Layer 4 of a small transformer language model trained on English Wikipedia (13 layers, counted from 0, width 128).
In attention head 2, each number of a token's query is one row of weights dot the token's vector x. The head spreads its attention over the tokens so far by the softmax of query dot key.

Query weights of the head. A number n stands for (n - 500) times 0.0011.
q0: 355 281 341 358 442 601 631 380 180 452 627 692 441 499 536 644 333 650 467 773 516 404 372 444 476 583 515 720 731 660 627 638 472 479 575 491 312 750 283 627 381 578 376 509 134 362 391 488 242 597 268 461 662 675 616 644 525 330 433 529 630 555 271 594 576 478 579 464 337 240 396 720 520 444 480 707 635 490 460 532 531 599 554 608 534 564 670 578 467 431 624 485 631 614 592 675 421 607 376 312 368 477 509 636 451 599 565 210 727 436 389 471 355 507 398 589 649 318 472 130 630 601 492 414 432 636 475 255
q1: 443 822 333 508 839 582 392 582 864 421 469 329 431 655 562 562 534 352 358 122 141 464 579 451 162 452 520 284 333 587 308 446 635 233 544 546 528 356 440 282 720 386 580 403 639 519 544 627 643 522 695 383 472 303 512 470 402 628 670 454 523 550 584 368 457 334 343 670 749 570 820 298 388 444 486 294 722 475 408 533 532 451 352 420 492 396 276 661 593 745 443 521 347 667 400 495 673 294 697 818 654 298 499 593 446 549 351 505 202 536 443 550 496 757 641 521 586 446 551 631 310 191 661 678 537 653 457 833
q2: 395 629 253 433 597 558 429 531 483 533 473 619 448 621 526 549 715 553 416 491 388 715 479 515 592 384 257 391 500 615 284 528 684 377 520 631 640 389 582 423 581 560 601 382 557 603 392 454 493 518 693 634 430 558 621 494 395 412 443 490 538 351 663 416 419 317 568 695 574 371 769 494 695 414 778 320 638 602 625 537 496 430 167 353 446 602 279 488 502 478 523 345 472 552 428 431 490 569 519 507 583 315 607 511 427 698 431 737 353 650 604 528 446 610 662 353 593 390 549 562 481 554 564 558 482 668 600 632
q3: 503 543 463 357 489 543 486 550 526 321 462 518 679 614 335 684 465 578 582 439 316 475 365 443 403 533 458 534 521 655 468 519 666 378 368 519 613 595 332 466 748 532 586 357 675 496 326 476 453 524 446 250 366 502 311 554 535 381 514 687 470 338 574 633 611 518 436 526 598 554 525 463 574 408 641 350 585 502 597 527 565 495 371 204 373 361 424 619 565 451 458 522 303 554 649 419 653 549 444 432 372 320 622 440 392 657 536 450 421 551 391 462 475 545 398 473 544 447 462 379 522 751 456 707 447 500 670 554
q4: 480 568 318 432 401 353 358 212 541 617 317 427 473 513 472 697 696 427 276 444 205 444 331 328 270 473 575 388 282 427 475 558 485 310 280 384 626 369 508 371 589 388 486 291 823 611 459 405 476 595 378 471 471 532 426 534 455 530 471 442 610 341 600 442 471 418 361 563 630 331 499 499 449 354 508 534 567 531 526 595 670 631 511 510 464 405 766 704 492 489 496 520 584 515 456 251 458 500 548 503 418 318 703 96 399 607 540 581 388 592 352 562 393 716 399 513 466 205 343 507 436 577 665 726 629 595 608 345
q5: 190 442 432 606 378 260 760 539 190 463 465 741 674 215 578 380 517 586 696 517 487 366 730 533 576 373 384 539 647 453 582 362 501 295 570 404 578 425 464 720 199 601 566 497 294 389 423 546 275 338 380 646 546 510 323 503 572 397 478 525 436 520 475 581 504 558 394 269 155 548 472 291 518 699 433 727 344 490 548 594 778 627 654 615 546 542 665 461 314 532 483 780 541 496 547 504 414 660 314 312 562 744 316 453 377 609 591 359 514 284 742 462 473 284 813 587 711 720 410 439 668 541 510 376 260 373 519 424
q6: 305 413 414 584 515 433 491 697 410 450 591 630 482 516 716 494 402 634 554 482 578 559 410 564 475 523 403 303 465 603 439 619 649 550 527 557 365 362 695 471 434 475 466 565 369 400 488 312 572 483 480 681 508 328 378 422 282 708 557 623 462 386 538 704 445 466 595 469 390 587 492 584 535 440 634 503 634 382 479 384 415 533 468 408 370 618 558 577 661 501 596 735 406 382 450 443 543 393 528 148 545 507 581 678 498 728 420 467 687 577 839 451 497 581 637 584 459 495 534 668 456 510 550 590 432 386 570 432
q7: 764 551 412 413 456 462 396 436 514 508 439 541 489 530 228 602 545 323 307 504 497 376 644 428 370 547 524 376 571 601 574 499 505 569 420 424 599 626 620 419 496 627 480 349 530 635 569 308 531 470 556 301 533 652 600 457 597 694 540 594 568 568 549 462 546 784 621 684 553 497 529 543 453 483 295 391 515 628 479 607 478 332 395 556 558 361 467 284 533 460 427 405 678 656 531 535 338 579 488 440 392 352 545 339 646 605 655 755 480 610 406 526 545 438 553 502 378 545 434 429 463 329 524 485 591 588 505 619
q8: 541 590 481 592 449 611 468 360 575 670 472 366 402 634 468 332 608 491 367 439 622 397 626 425 507 548 543 559 273 400 388 579 490 567 354 696 315 366 506 425 622 560 542 478 521 550 422 645 502 544 590 563 412 515 552 321 529 415 429 565 523 566 303 488 415 403 539 431 632 517 612 571 577 469 697 635 356 482 384 447 539 552 477 349 318 426 416 411 481 572 372 382 614 612 640 434 558 593 553 413 529 459 545 553 532 510 466 304 416 416 523 526 466 382 377 569 517 599 342 411 603 453 448 531 566 408 448 591
q9: 495 546 483 702 567 580 483 702 496 577 460 414 351 456 483 468 510 597 405 440 532 564 445 606 638 571 497 490 625 489 531 532 728 465 578 649 468 422 408 437 477 524 647 551 443 543 370 545 853 514 558 594 393 455 496 373 521 511 505 491 479 726 631 615 382 510 474 511 578 486 609 588 418 470 459 516 636 610 486 442 484 380 503 499 550 463 216 401 475 578 440 562 345 659 179 461 494 754 761 668 599 325 444 678 336 332 295 555 461 428 456 473 444 293 638 713 339 365 595 349 491 455 353 530 499 420 398 629
q10: 395 310 620 597 416 301 584 702 434 476 594 653 362 421 647 370 360 589 348 625 608 607 484 512 649 629 442 334 461 456 566 479 578 488 565 543 440 538 614 789 333 497 547 453 476 307 460 492 676 517 413 645 563 421 554 496 584 295 578 432 297 585 593 567 528 523 553 347 580 511 420 563 411 629 415 462 412 429 569 207 483 452 423 476 495 792 395 413 463 478 649 640 466 358 470 614 538 326 483 377 516 589 403 557 574 594 443 574 619 584 637 534 498 370 557 665 463 695 577 631 474 464 419 564 420 617 541 499
q11: 491 526 594 426 513 501 284 358 519 275 494 532 460 418 524 422 613 458 419 474 371 315 358 548 636 451 611 564 654 623 659 415 712 503 814 521 591 516 247 739 396 386 305 558 449 660 506 404 451 364 428 493 631 672 467 562 580 384 625 566 508 560 382 391 468 549 426 342 449 605 597 442 328 537 427 581 720 681 693 515 530 289 458 447 634 516 527 739 502 530 477 319 371 454 487 538 536 474 615 565 426 559 455 508 178 562 555 402 717 669 662 410 563 559 692 438 576 427 832 614 426 480 586 296 488 651 312 478
q12: 435 164 594 628 572 408 666 403 366 399 576 638 374 473 373 633 432 540 522 391 371 380 390 432 695 572 599 554 573 535 362 256 347 614 557 442 516 362 673 439 413 430 469 470 516 511 463 343 584 581 526 453 502 806 272 473 607 502 633 431 667 603 767 625 439 602 587 529 572 668 520 482 616 484 416 530 691 439 311 466 495 523 607 505 597 460 638 350 422 435 463 657 386 543 566 448 505 574 526 522 724 490 463 696 566 430 553 376 461 510 495 479 433 665 511 383 343 583 378 711 665 595 425 588 482 515 633 419
q13: 683 645 621 356 622 530 596 576 737 698 686 793 637 466 473 596 553 462 404 453 658 498 476 688 367 389 302 333 354 367 517 581 524 506 662 661 470 480 472 473 514 618 486 473 317 462 516 397 573 590 492 464 460 717 357 569 578 598 676 477 380 616 513 420 438 587 507 529 460 423 626 579 487 578 460 573 545 419 421 574 415 508 396 487 614 494 434 345 510 588 468 491 413 455 575 490 320 346 691 562 677 397 535 582 404 378 623 500 736 409 565 451 429 441 783 590 319 689 572 416 742 419 519 394 657 322 437 688
q14: 522 559 379 416 589 498 378 472 474 652 588 432 522 680 531 514 553 370 394 707 421 439 510 389 532 386 556 460 667 552 418 388 581 592 592 549 463 632 391 401 438 520 467 594 557 450 284 565 628 506 529 608 483 614 527 299 452 350 627 336 666 479 592 438 624 432 473 561 471 786 511 419 601 440 489 528 376 260 391 675 472 407 562 336 469 409 472 648 528 182 477 442 411 665 537 463 466 460 472 517 349 479 302 344 429 496 420 678 393 474 473 721 395 486 423 501 389 449 525 512 388 465 463 337 587 542 505 469
q15: 683 692 708 623 564 627 446 548 649 430 446 557 475 540 298 470 292 544 615 467 559 486 542 571 582 496 642 304 336 411 468 448 496 617 364 530 411 651 595 197 560 400 380 759 501 427 396 625 432 467 474 504 393 488 574 562 802 480 488 643 345 639 514 473 458 586 528 527 645 752 412 423 444 467 527 411 453 396 439 382 406 424 405 490 415 609 602 464 408 588 616 605 506 359 361 690 572 350 694 568 578 641 567 810 525 566 359 317 541 400 561 497 498 682 658 257 466 528 288 612 447 317 365 544 448 527 608 610
q16: 523 652 676 657 434 667 461 672 467 635 553 375 347 537 391 496 500 375 427 265 749 716 422 650 536 569 544 335 506 286 489 554 525 574 315 361 387 614 749 426 504 632 490 595 391 440 577 586 950 468 628 598 583 574 284 301 321 539 398 346 556 720 560 375 561 545 554 313 532 775 521 486 384 451 492 363 483 463 419 447 436 584 747 370 426 417 293 403 513 603 590 596 380 307 172 438 763 433 876 556 645 546 444 543 598 382 254 364 334 355 674 365 517 436 426 702 299 622 505 737 524 381 83 410 520 143 556 653
q17: 545 665 416 576 683 421 516 591 423 345 677 551 489 646 653 384 530 394 319 566 606 582 615 458 498 383 573 651 674 411 451 364 562 516 566 553 653 468 372 601 632 377 549 321 478 640 427 530 350 605 522 651 328 460 367 426 444 633 473 413 435 398 569 374 375 395 476 414 511 625 312 509 465 608 711 580 245 462 598 681 668 401 414 482 589 469 613 373 788 674 401 308 362 216 583 515 508 415 341 455 462 691 502 591 403 668 533 332 316 512 711 407 474 501 527 390 541 556 555 630 489 455 365 590 491 233 359 526
q18: 623 727 606 682 414 437 808 679 379 494 696 758 347 488 836 235 435 546 351 521 624 691 395 542 555 461 387 454 585 460 240 459 487 776 638 366 457 376 690 394 517 587 353 610 187 371 720 547 737 462 618 559 510 496 306 390 287 666 528 440 634 511 418 385 376 420 418 364 252 547 591 494 368 727 509 516 383 422 401 381 504 343 330 688 535 602 647 373 777 649 515 417 361 177 449 410 603 521 650 478 640 582 522 756 525 529 385 307 574 365 740 282 812 557 651 483 416 607 334 625 575 429 359 408 353 264 412 392
q19: 489 664 613 718 558 498 696 741 567 558 678 678 447 611 660 251 440 570 417 589 557 524 573 724 628 515 332 300 527 446 177 574 583 533 486 734 194 543 470 500 503 650 547 645 402 382 555 483 644 610 529 574 659 453 353 498 415 469 673 453 476 533 570 457 281 551 493 400 450 508 555 621 465 485 605 466 476 516 330 262 418 400 460 504 564 530 359 528 285 557 552 362 388 426 448 440 599 408 790 540 664 605 615 754 759 421 464 466 519 481 549 425 544 421 660 604 420 509 501 567 641 430 343 528 387 394 444 505
q20: 537 508 403 323 154 555 463 429 488 357 594 503 757 666 584 358 500 486 579 652 604 301 373 359 407 300 482 614 499 636 391 353 525 456 423 404 357 683 367 465 706 251 423 572 391 662 520 350 332 563 504 335 495 429 595 690 466 519 575 661 489 348 304 705 661 668 478 655 568 312 535 574 708 320 665 503 576 632 602 560 597 411 439 401 353 502 538 532 527 506 545 338 503 503 598 643 649 584 440 485 498 339 408 517 501 680 595 428 754 619 360 553 447 729 268 607 525 595 558 382 513 595 732 596 721 860 498 358
q21: 462 524 587 440 434 496 521 458 418 579 663 499 486 359 787 321 384 633 692 613 455 428 564 580 415 390 544 533 589 360 761 436 553 574 550 786 407 621 450 473 433 716 362 532 413 311 582 733 546 362 561 723 584 479 435 473 492 443 408 482 465 364 509 551 548 615 506 470 499 621 464 454 392 519 533 452 395 517 540 561 441 440 468 651 577 420 622 582 440 281 445 614 532 556 506 374 528 448 526 303 564 593 665 603 421 359 396 623 492 356 715 548 432 414 524 401 440 499 609 459 352 596 501 371 367 362 555 464
q22: 426 323 634 76 321 655 348 590 449 574 596 364 503 596 769 459 613 440 358 640 739 264 354 403 423 568 660 639 427 653 464 692 257 401 356 341 426 535 298 454 616 484 302 657 566 317 555 584 319 434 401 425 502 508 554 531 310 637 654 563 295 558 155 552 376 490 805 552 335 535 417 620 474 299 419 526 638 606 589 397 580 418 519 377 215 645 571 648 619 411 413 424 660 422 611 714 597 492 164 374 420 533 402 313 834 600 458 170 646 429 172 486 497 556 373 558 565 588 498 462 457 755 436 652 438 431 306 488
q23: 321 580 591 728 676 380 664 880 304 694 669 679 363 446 624 373 552 474 489 562 522 497 510 663 631 770 229 382 553 515 350 498 447 615 586 393 373 362 434 741 439 599 636 564 329 430 281 539 739 420 474 597 562 509 345 486 592 286 559 665 483 772 543 587 531 488 384 408 274 414 543 575 651 456 430 492 576 346 412 287 343 460 547 610 640 536 401 328 334 502 676 764 464 258 318 427 341 355 531 428 909 540 495 860 547 442 421 722 619 414 546 252 450 277 598 699 621 506 475 630 733 476 479 483 451 481 424 258
q24: 780 596 414 359 471 783 251 498 663 394 528 430 396 512 474 487 497 507 420 416 452 473 403 383 400 471 409 482 634 654 357 659 330 329 517 267 681 813 557 308 672 427 492 489 599 372 618 310 671 472 479 395 358 736 656 534 503 574 494 416 636 393 570 340 465 508 595 777 478 560 663 361 392 409 455 445 696 530 266 504 524 520 313 429 475 636 505 466 710 541 457 163 461 636 436 352 430 447 890 546 562 521 571 444 459 569 540 470 533 624 351 453 477 587 371 565 563 527 556 375 381 411 519 611 633 484 704 437
q25: 478 450 432 395 414 720 176 518 653 401 481 326 536 534 378 365 453 434 357 436 505 207 367 434 509 381 446 501 490 534 540 567 530 445 395 409 538 534 582 362 699 542 479 421 652 516 573 427 312 508 505 474 530 579 525 495 364 607 572 348 482 396 534 467 582 631 501 595 576 662 411 424 412 509 633 460 537 524 684 678 582 525 459 533 468 419 665 702 713 439 326 215 515 573 449 422 639 650 401 552 489 555 494 363 460 791 580 392 308 771 423 511 487 653 407 556 513 641 442 565 196 629 465 647 555 331 590 510
q26: 696 438 419 41 266 578 567 386 352 445 487 514 832 607 362 616 374 513 356 434 410 509 336 334 499 384 558 515 548 518 724 615 533 336 230 377 692 647 259 520 657 326 382 460 667 546 601 510 192 474 319 337 531 470 540 459 627 609 570 508 433 472 506 494 777 625 641 660 334 501 403 486 553 617 556 624 509 646 593 528 715 473 440 316 282 495 700 551 651 407 528 454 747 506 583 703 566 563 492 522 331 417 670 241 692 459 699 377 762 671 228 471 240 392 363 506 518 576 358 447 360 536 695 552 765 789 581 418
q27: 590 752 476 721 442 550 657 749 577 487 522 504 448 539 422 445 484 609 386 467 484 368 608 571 686 536 314 410 629 328 596 574 584 514 567 550 388 447 555 402 511 452 468 583 511 631 440 644 748 518 508 600 507 426 446 521 565 335 523 387 504 513 623 374 106 411 525 479 576 371 671 429 510 595 426 344 681 452 434 548 298 549 593 450 562 467 149 371 406 560 346 620 500 680 343 490 695 437 688 708 617 408 712 649 429 501 470 685 369 497 504 481 619 319 787 670 570 522 527 637 404 339 403 362 304 404 416 608
q28: 489 429 506 630 402 643 481 424 571 621 418 374 563 417 485 462 594 498 441 396 665 453 622 350 489 721 623 588 701 576 539 534 464 581 523 834 413 513 595 611 516 610 310 449 598 548 625 616 452 492 578 422 586 697 395 520 772 496 556 530 675 405 732 380 562 622 614 398 625 606 729 396 332 409 484 404 559 618 640 569 461 488 412 585 521 399 345 547 379 439 728 470 846 267 635 474 750 603 427 594 454 494 628 468 834 785 471 259 387 414 620 317 472 511 382 554 370 400 499 393 426 562 555 509 399 373 315 718
q29: 426 518 500 498 344 668 552 528 347 438 349 527 439 384 599 565 319 522 457 510 559 407 553 390 384 522 497 548 599 818 557 759 485 480 494 161 561 542 591 391 436 494 447 613 463 481 670 479 527 485 429 414 385 462 509 540 744 303 315 562 559 455 472 719 293 509 453 539 387 630 435 568 648 566 303 611 384 480 460 636 517 290 438 699 575 570 475 506 582 420 418 636 501 550 298 420 463 574 483 438 285 579 633 423 630 577 517 440 401 577 365 459 479 367 557 456 528 497 522 516 354 611 679 544 553 526 641 477
q30: 787 587 449 790 747 134 551 390 484 328 485 442 268 270 359 521 532 526 552 531 367 559 725 468 348 411 523 446 503 370 468 408 196 606 595 505 353 391 229 352 356 274 604 741 512 422 372 623 591 621 598 445 560 544 540 335 719 434 627 422 556 602 470 591 581 626 657 481 698 510 423 520 449 669 356 447 616 433 492 603 445 452 567 727 629 515 367 377 332 589 269 395 333 586 542 700 393 311 471 323 377 511 378 355 512 494 617 713 486 521 418 531 607 381 674 334 485 730 437 523 610 291 349 454 558 555 553 519
q31: 555 441 475 385 508 560 296 484 457 495 461 383 668 353 414 473 282 495 563 335 601 617 375 469 522 391 364 527 383 579 605 522 577 355 604 468 482 600 422 585 499 546 294 398 463 547 658 507 457 504 615 419 627 523 468 462 387 359 395 494 353 255 573 421 566 776 416 548 319 700 501 435 666 396 581 452 404 425 269 453 548 568 430 548 383 343 678 400 693 674 592 522 362 357 735 518 655 515 502 157 674 516 541 458 633 560 543 571 452 459 459 523 433 696 408 431 660 590 499 491 373 531 572 503 453 317 797 433

Each question shows a short text with each token's key, already scaled and adjusted for position as the last token sees it. A number n stands for (n - 500) times 0.0015.

Then comes the last token's vector x. A number n stands for (n - 500) times 0.0059.

0 " |": 488 475 524 481 654 402 639 426 700 465 600 408 455 507 425 474 552 403 532 394 490 723 736 335 616 608 834 532 529 437 569 456
1 " ": 767 711 399 339 690 596 575 401 598 462 806 341 591 548 457 598 689 477 734 385 597 442 664 359 574 816 675 536 424 466 510 414
2 "4": 428 483 457 507 564 564 536 528 505 357 667 411 499 582 472 512 549 576 576 474 529 548 622 348 560 700 621 518 454 455 537 491
3 " |\n": 600 454 527 562 455 506 651 462 772 443 423 386 481 446 431 443 447 488 547 330 567 580 601 284 614 785 742 468 631 544 655 453
4 "|": 428 444 405 428 744 332 648 437 837 565 753 384 509 437 347 509 514 413 481 372 444 537 967 227 631 660 796 637 505 562 362 395
5 " ": 411 365 265 407 651 678 559 437 570 456 758 337 583 470 477 560 193 704 498 302 650 476 637 337 514 785 661 524 426 469 509 417
6 "2": 510 445 363 556 513 568 502 553 532 329 578 371 557 534 486 519 401 433 431 476 561 554 573 393 485 643 625 523 448 511 459 511
x: 509 445 450 291 419 405 488 414 418 517 444 535 650 447 546 545 446 613 610 432 471 364 519 445 432 541 583 598 480 551 590 483 459 552 441 500 650 568 411 583 520 510 376 449 481 546 521 446 331 507 320 497 483 515 567 501 611 445 505 560 542 332 391 524 699 624 554 652 442 465 376 520 559 563 416 471 453 542 570 625 658 448 593 605 455 506 573 575 537 440 502 488 588 438 596 517 338 506 247 489 496 440 499 446 439 499 586 328 626 544 460 607 432 496 363 406 528 468 451 523 419 575 511 406 519 534 588 461
Which token does the last token look at most? 5 " "

0 " New": 409 420 454 424 674 463 511 534 483 506 599 475 498 417 533 499 487 475 523 485 491 500 477 414 519 586 506 503 462 516 457 512
1 " Power": 451 473 474 474 554 506 537 521 552 529 570 529 305 499 397 409 471 485 490 561 459 515 549 359 510 625 517 403 569 571 487 507
2 " Gen": 458 441 528 474 476 480 462 521 534 375 414 464 612 570 545 468 411 500 477 618 538 429 502 562 595 441 407 430 620 536 423 608
3 "eration": 552 460 463 532 622 572 524 494 563 571 564 406 407 557 440 420 429 570 473 531 500 497 496 429 535 696 609 427 443 477 520 478
4 " at": 547 568 481 443 471 478 448 539 644 532 477 434 432 550 456 648 537 445 523 494 597 507 640 274 546 650 630 509 518 509 330 534
5 " the": 447 494 532 525 660 417 617 471 688 476 516 362 561 580 444 530 486 457 551 320 579 661 671 380 474 653 754 515 494 419 655 398
6 " time": 414 469 403 538 542 522 508 517 442 528 586 451 445 536 440 522 459 522 471 517 560 583 624 326 511 663 597 399 484 522 403 475
x: 516 389 506 243 408 476 233 467 594 572 412 439 567 536 477 456 504 374 657 348 627 481 515 540 500 573 555 682 361 523 594 486 380 331 307 563 497 544 480 513 492 417 407 550 668 476 570 406 512 461 512 660 459 533 489 515 562 432 505 419 542 512 553 411 701 463 584 461 467 530 560 489 502 373 347 435 483 535 452 491 546 445 445 436 463 572 547 483 476 524 423 413 521 607 576 583 565 457 517 540 482 566 461 404 623 492 575 418 515 606 449 549 516 517 403 459 560 510 447 453 464 438 567 547 532 431 467 550
Which token does the last token look at most, and with what share of its attention? 4 " at", with about 40%

0 " am": 475 526 487 504 554 453 467 605 452 510 679 548 514 500 595 530 485 541 519 588 521 505 454 424 588 469 555 456 284 457 428 494
1 "ateur": 441 541 430 496 548 496 551 525 585 491 599 378 440 541 578 425 435 517 523 489 512 494 637 418 485 642 613 479 478 515 588 494
2 ",": 504 483 481 511 683 454 590 517 539 535 683 392 474 574 494 474 513 481 440 358 569 608 734 336 561 703 723 488 424 533 592 449
3 " he": 448 419 485 572 590 483 631 403 646 376 544 430 421 477 535 606 505 551 482 425 580 676 646 378 604 695 717 550 496 421 684 298
4 " won": 462 493 363 492 632 427 548 556 513 428 559 362 402 539 621 536 426 510 526 353 671 457 601 349 602 789 678 529 494 517 440 427
5 " a": 513 444 518 642 650 316 589 470 713 438 542 360 709 662 560 517 521 436 496 337 538 580 675 383 562 628 802 584 427 464 499 380
6 " silver": 509 477 441 492 618 438 495 474 610 442 600 480 502 614 548 416 440 452 450 418 502 459 593 392 541 684 642 431 479 540 437 390
x: 460 454 562 465 473 475 417 367 512 495 493 466 364 484 387 473 569 497 431 458 554 469 527 602 515 459 298 575 482 593 410 579 403 573 456 529 404 493 450 476 669 534 280 522 536 553 559 525 628 446 459 420 432 561 410 484 335 488 519 485 567 462 481 487 675 405 426 695 412 534 506 585 519 432 448 522 516 403 502 495 565 555 481 467 313 461 521 513 577 409 543 291 503 527 507 473 518 573 453 435 532 527 479 458 547 532 495 416 343 542 494 660 495 462 364 535 644 575 470 522 467 555 565 707 360 468 542 454
Which two tokens does the last token look at most, in order? 4 " won", 5 " a"

0 ".\n\n": 465 575 581 429 504 451 755 420 748 478 584 419 511 596 292 438 530 524 564 434 545 693 657 178 652 798 844 608 662 551 572 637
1 "-": 571 556 370 406 589 460 748 326 886 579 732 430 587 588 331 509 522 577 612 390 422 765 726 213 658 748 890 656 662 541 694 514
2 " Ad": 578 477 597 440 457 530 475 443 655 430 474 519 600 522 505 482 472 512 529 408 495 555 514 487 487 522 586 487 504 416 410 614
3 "iti": 520 484 480 465 510 541 493 390 646 542 701 436 439 440 660 488 443 633 529 570 570 496 548 496 500 688 567 393 521 425 432 456
4 " Ash": 522 548 563 543 521 482 498 538 498 468 509 509 584 497 412 571 556 432 471 477 461 542 456 405 563 579 535 470 486 475 469 483
5 "ok": 563 515 488 510 488 523 434 472 527 595 742 529 521 547 480 491 523 470 598 543 464 491 478 487 516 669 517 454 389 448 471 521
6 "\n": 490 476 424 607 324 438 727 451 652 527 661 412 493 513 426 465 615 462 498 355 600 516 690 255 565 661 700 386 536 616 552 495
x: 451 505 514 495 440 697 615 314 614 617 446 629 400 546 573 440 627 486 473 590 471 551 491 533 473 331 541 465 638 405 511 424 381 537 286 406 618 461 484 436 570 515 535 360 517 508 547 400 568 394 467 492 549 406 522 457 386 438 482 520 477 513 441 414 763 605 486 556 575 474 585 468 399 507 483 511 534 622 440 427 585 465 461 540 590 540 468 540 553 462 480 392 558 515 364 600 635 462 453 488 538 609 416 558 592 526 551 460 527 580 491 508 508 471 454 411 568 505 416 597 489 362 434 544 508 370 603 433
Which two tokens does the last token look at most, in order? 0 ".\n\n", 1 "-"

0 " for": 617 510 511 442 598 539 623 449 656 420 551 432 474 487 518 507 504 505 603 485 579 527 643 300 563 728 699 547 497 502 358 551
1 " his": 439 498 567 516 611 509 684 430 705 442 538 478 540 468 460 634 525 542 518 291 498 741 642 413 488 712 760 491 483 429 656 336
2 " band": 458 471 435 516 521 514 657 524 601 402 520 393 391 489 584 446 527 533 590 450 575 558 570 460 454 658 641 381 548 442 526 479
3 " in": 514 466 449 567 546 541 658 516 634 386 602 365 445 466 449 604 497 492 511 449 532 569 743 338 577 704 760 491 564 529 322 505
4 " support": 491 499 539 465 589 553 486 495 495 489 503 534 426 430 541 378 432 540 492 493 509 489 585 484 514 581 544 418 457 609 533 476
5 " of": 533 498 395 533 465 457 613 486 670 408 460 305 460 541 504 513 475 469 525 475 644 569 627 400 564 683 713 506 486 546 370 631
6 " his": 497 482 511 687 615 436 644 438 713 464 551 472 538 478 445 650 560 477 565 360 546 731 677 397 502 701 768 519 494 425 660 315
x: 585 482 379 702 462 421 592 399 554 561 525 437 515 551 502 537 471 426 534 488 578 518 424 486 406 497 666 489 499 490 429 444 624 441 443 417 473 574 602 508 523 550 482 533 375 531 533 384 335 537 498 586 554 524 518 418 333 375 436 356 542 547 511 516 707 490 472 546 444 540 516 459 483 550 500 658 458 486 302 505 629 481 503 502 447 475 423 618 499 481 450 69 469 443 503 474 567 651 546 388 618 494 467 355 734 590 427 432 528 521 495 551 416 497 459 443 529 481 485 492 514 577 641 620 439 401 586 412
Which token does the last token look at most? 0 " for"

0 " most": 446 598 512 517 534 501 478 604 560 421 599 387 505 460 492 574 515 517 508 534 435 523 591 429 551 570 627 495 371 489 575 341
1 " players": 422 494 435 522 537 552 614 556 518 442 396 479 344 512 477 408 487 573 523 550 521 520 496 428 549 612 597 420 486 468 618 462
2 " earned": 477 493 399 403 728 439 579 574 582 555 587 390 423 497 551 481 533 571 561 431 572 478 637 362 576 751 663 554 548 508 477 452
3 " ex": 450 378 545 515 456 497 516 553 563 387 601 445 406 494 573 457 523 520 501 447 516 563 583 479 574 652 540 519 532 467 467 479
4 "em": 521 483 524 514 408 556 362 476 534 698 570 532 439 550 525 438 565 498 523 556 533 479 460 472 451 469 514 432 380 479 482 538
5 "pt": 573 491 514 528 488 551 498 514 461 585 643 477 416 524 507 548 546 500 542 537 508 498 495 431 516 541 593 507 484 566 516 532
6 "ions": 518 441 440 511 557 500 497 472 580 560 631 473 475 582 375 508 495 401 412 474 541 483 512 331 523 754 677 447 436 459 537 437
x: 552 498 563 308 496 623 488 405 448 495 385 405 521 469 429 477 470 453 629 531 491 603 460 533 510 515 609 596 379 524 571 461 514 462 607 518 522 601 512 436 585 572 528 628 524 494 564 464 526 516 462 435 540 640 533 481 531 524 380 588 553 497 369 492 816 588 611 555 501 516 607 480 537 564 392 395 484 593 430 475 549 467 502 442 443 554 460 500 579 478 500 490 634 510 583 508 596 573 377 569 615 619 539 344 654 611 579 432 441 629 442 428 418 588 356 485 558 483 456 466 393 512 642 497 473 484 475 562
Which token does the last token look at most? 2 " earned"

0 " championship": 522 581 499 505 586 534 611 544 499 415 546 363 404 494 552 403 540 546 522 502 531 539 580 452 525 630 595 487 459 514 587 432
1 ",": 494 475 489 488 675 461 575 541 528 493 597 406 446 575 490 399 515 518 455 393 542 606 730 337 606 672 696 523 432 541 600 460
2 " provided": 566 440 425 430 581 463 517 543 616 492 510 427 457 444 465 510 501 513 535 411 501 498 605 363 564 705 675 534 383 464 531 476
3 " they": 545 392 555 487 612 512 592 476 620 439 421 479 442 501 420 577 473 511 493 466 463 678 572 337 612 652 703 523 512 503 586 433
4 " are": 587 437 489 626 619 324 528 442 659 432 473 274 659 620 578 508 521 516 508 484 650 421 554 310 711 595 790 522 235 532 517 457
5 " still": 418 388 518 508 611 455 603 499 580 408 493 478 514 527 567 409 595 482 486 556 578 561 633 403 544 610 729 474 418 528 535 402
6 " active": 406 391 455 537 580 454 663 532 584 434 529 456 469 522 555 397 537 460 483 527 542 506 573 523 406 701 653 452 502 486 423 497
x: 492 556 423 355 357 477 630 510 562 563 457 389 594 448 407 475 489 432 496 337 379 328 445 515 512 342 469 396 349 520 483 619 486 414 397 488 451 611 548 481 581 502 439 559 594 488 496 489 418 330 525 478 487 647 530 590 496 452 534 487 519 441 536 363 681 476 735 560 600 552 571 507 413 439 539 561 679 578 408 484 525 429 498 557 492 543 444 450 497 553 473 331 437 611 548 415 645 572 591 440 657 492 476 348 549 528 510 411 433 544 399 664 429 645 438 494 610 480 453 464 432 581 658 617 478 491 498 457
Which two tokens does the last token look at most, in order? 4 " are", 1 ","

0 " D": 423 397 545 538 467 509 547 449 535 365 425 631 573 540 434 511 513 544 463 515 465 504 489 461 609 552 522 489 452 472 411 628
1 "ali": 565 547 481 488 537 499 504 355 680 589 726 487 514 586 570 474 455 549 562 495 550 463 523 392 492 692 561 423 411 451 408 493
2 " to": 497 534 439 513 519 485 598 436 540 445 530 363 484 509 454 609 591 559 587 407 676 546 591 265 670 690 689 494 471 418 409 487
3 " end": 427 520 513 491 499 418 470 540 483 446 565 526 401 435 493 554 515 503 485 480 566 545 552 467 465 653 452 434 389 526 520 451
4 " the": 441 464 549 486 693 418 583 471 658 476 558 364 590 557 465 583 522 466 512 298 569 635 685 351 499 670 743 552 453 454 635 357
5 " b": 444 391 491 458 526 587 517 475 653 351 500 547 513 514 484 427 382 441 534 398 447 491 490 436 543 608 530 590 435 474 513 585
6 "out": 520 431 455 517 497 579 466 513 528 614 629 378 393 571 509 507 522 553 514 513 555 409 535 524 484 732 502 479 409 491 424 582
x: 552 489 571 184 318 604 377 511 541 399 394 460 564 537 421 445 670 405 500 546 443 553 530 499 425 656 554 474 405 560 565 730 562 443 362 460 594 447 559 495 526 503 406 435 559 483 415 388 411 439 504 406 456 560 449 530 608 511 475 519 558 595 488 513 739 459 599 487 560 516 508 498 595 447 505 454 434 669 500 530 503 476 361 424 480 590 500 453 589 531 526 516 480 472 563 418 488 611 428 555 655 475 446 539 449 544 475 452 507 579 516 585 491 479 475 481 452 419 441 571 456 602 541 517 571 416 467 520
Which two tokens does the last token look at most, in order? 2 " to", 4 " the"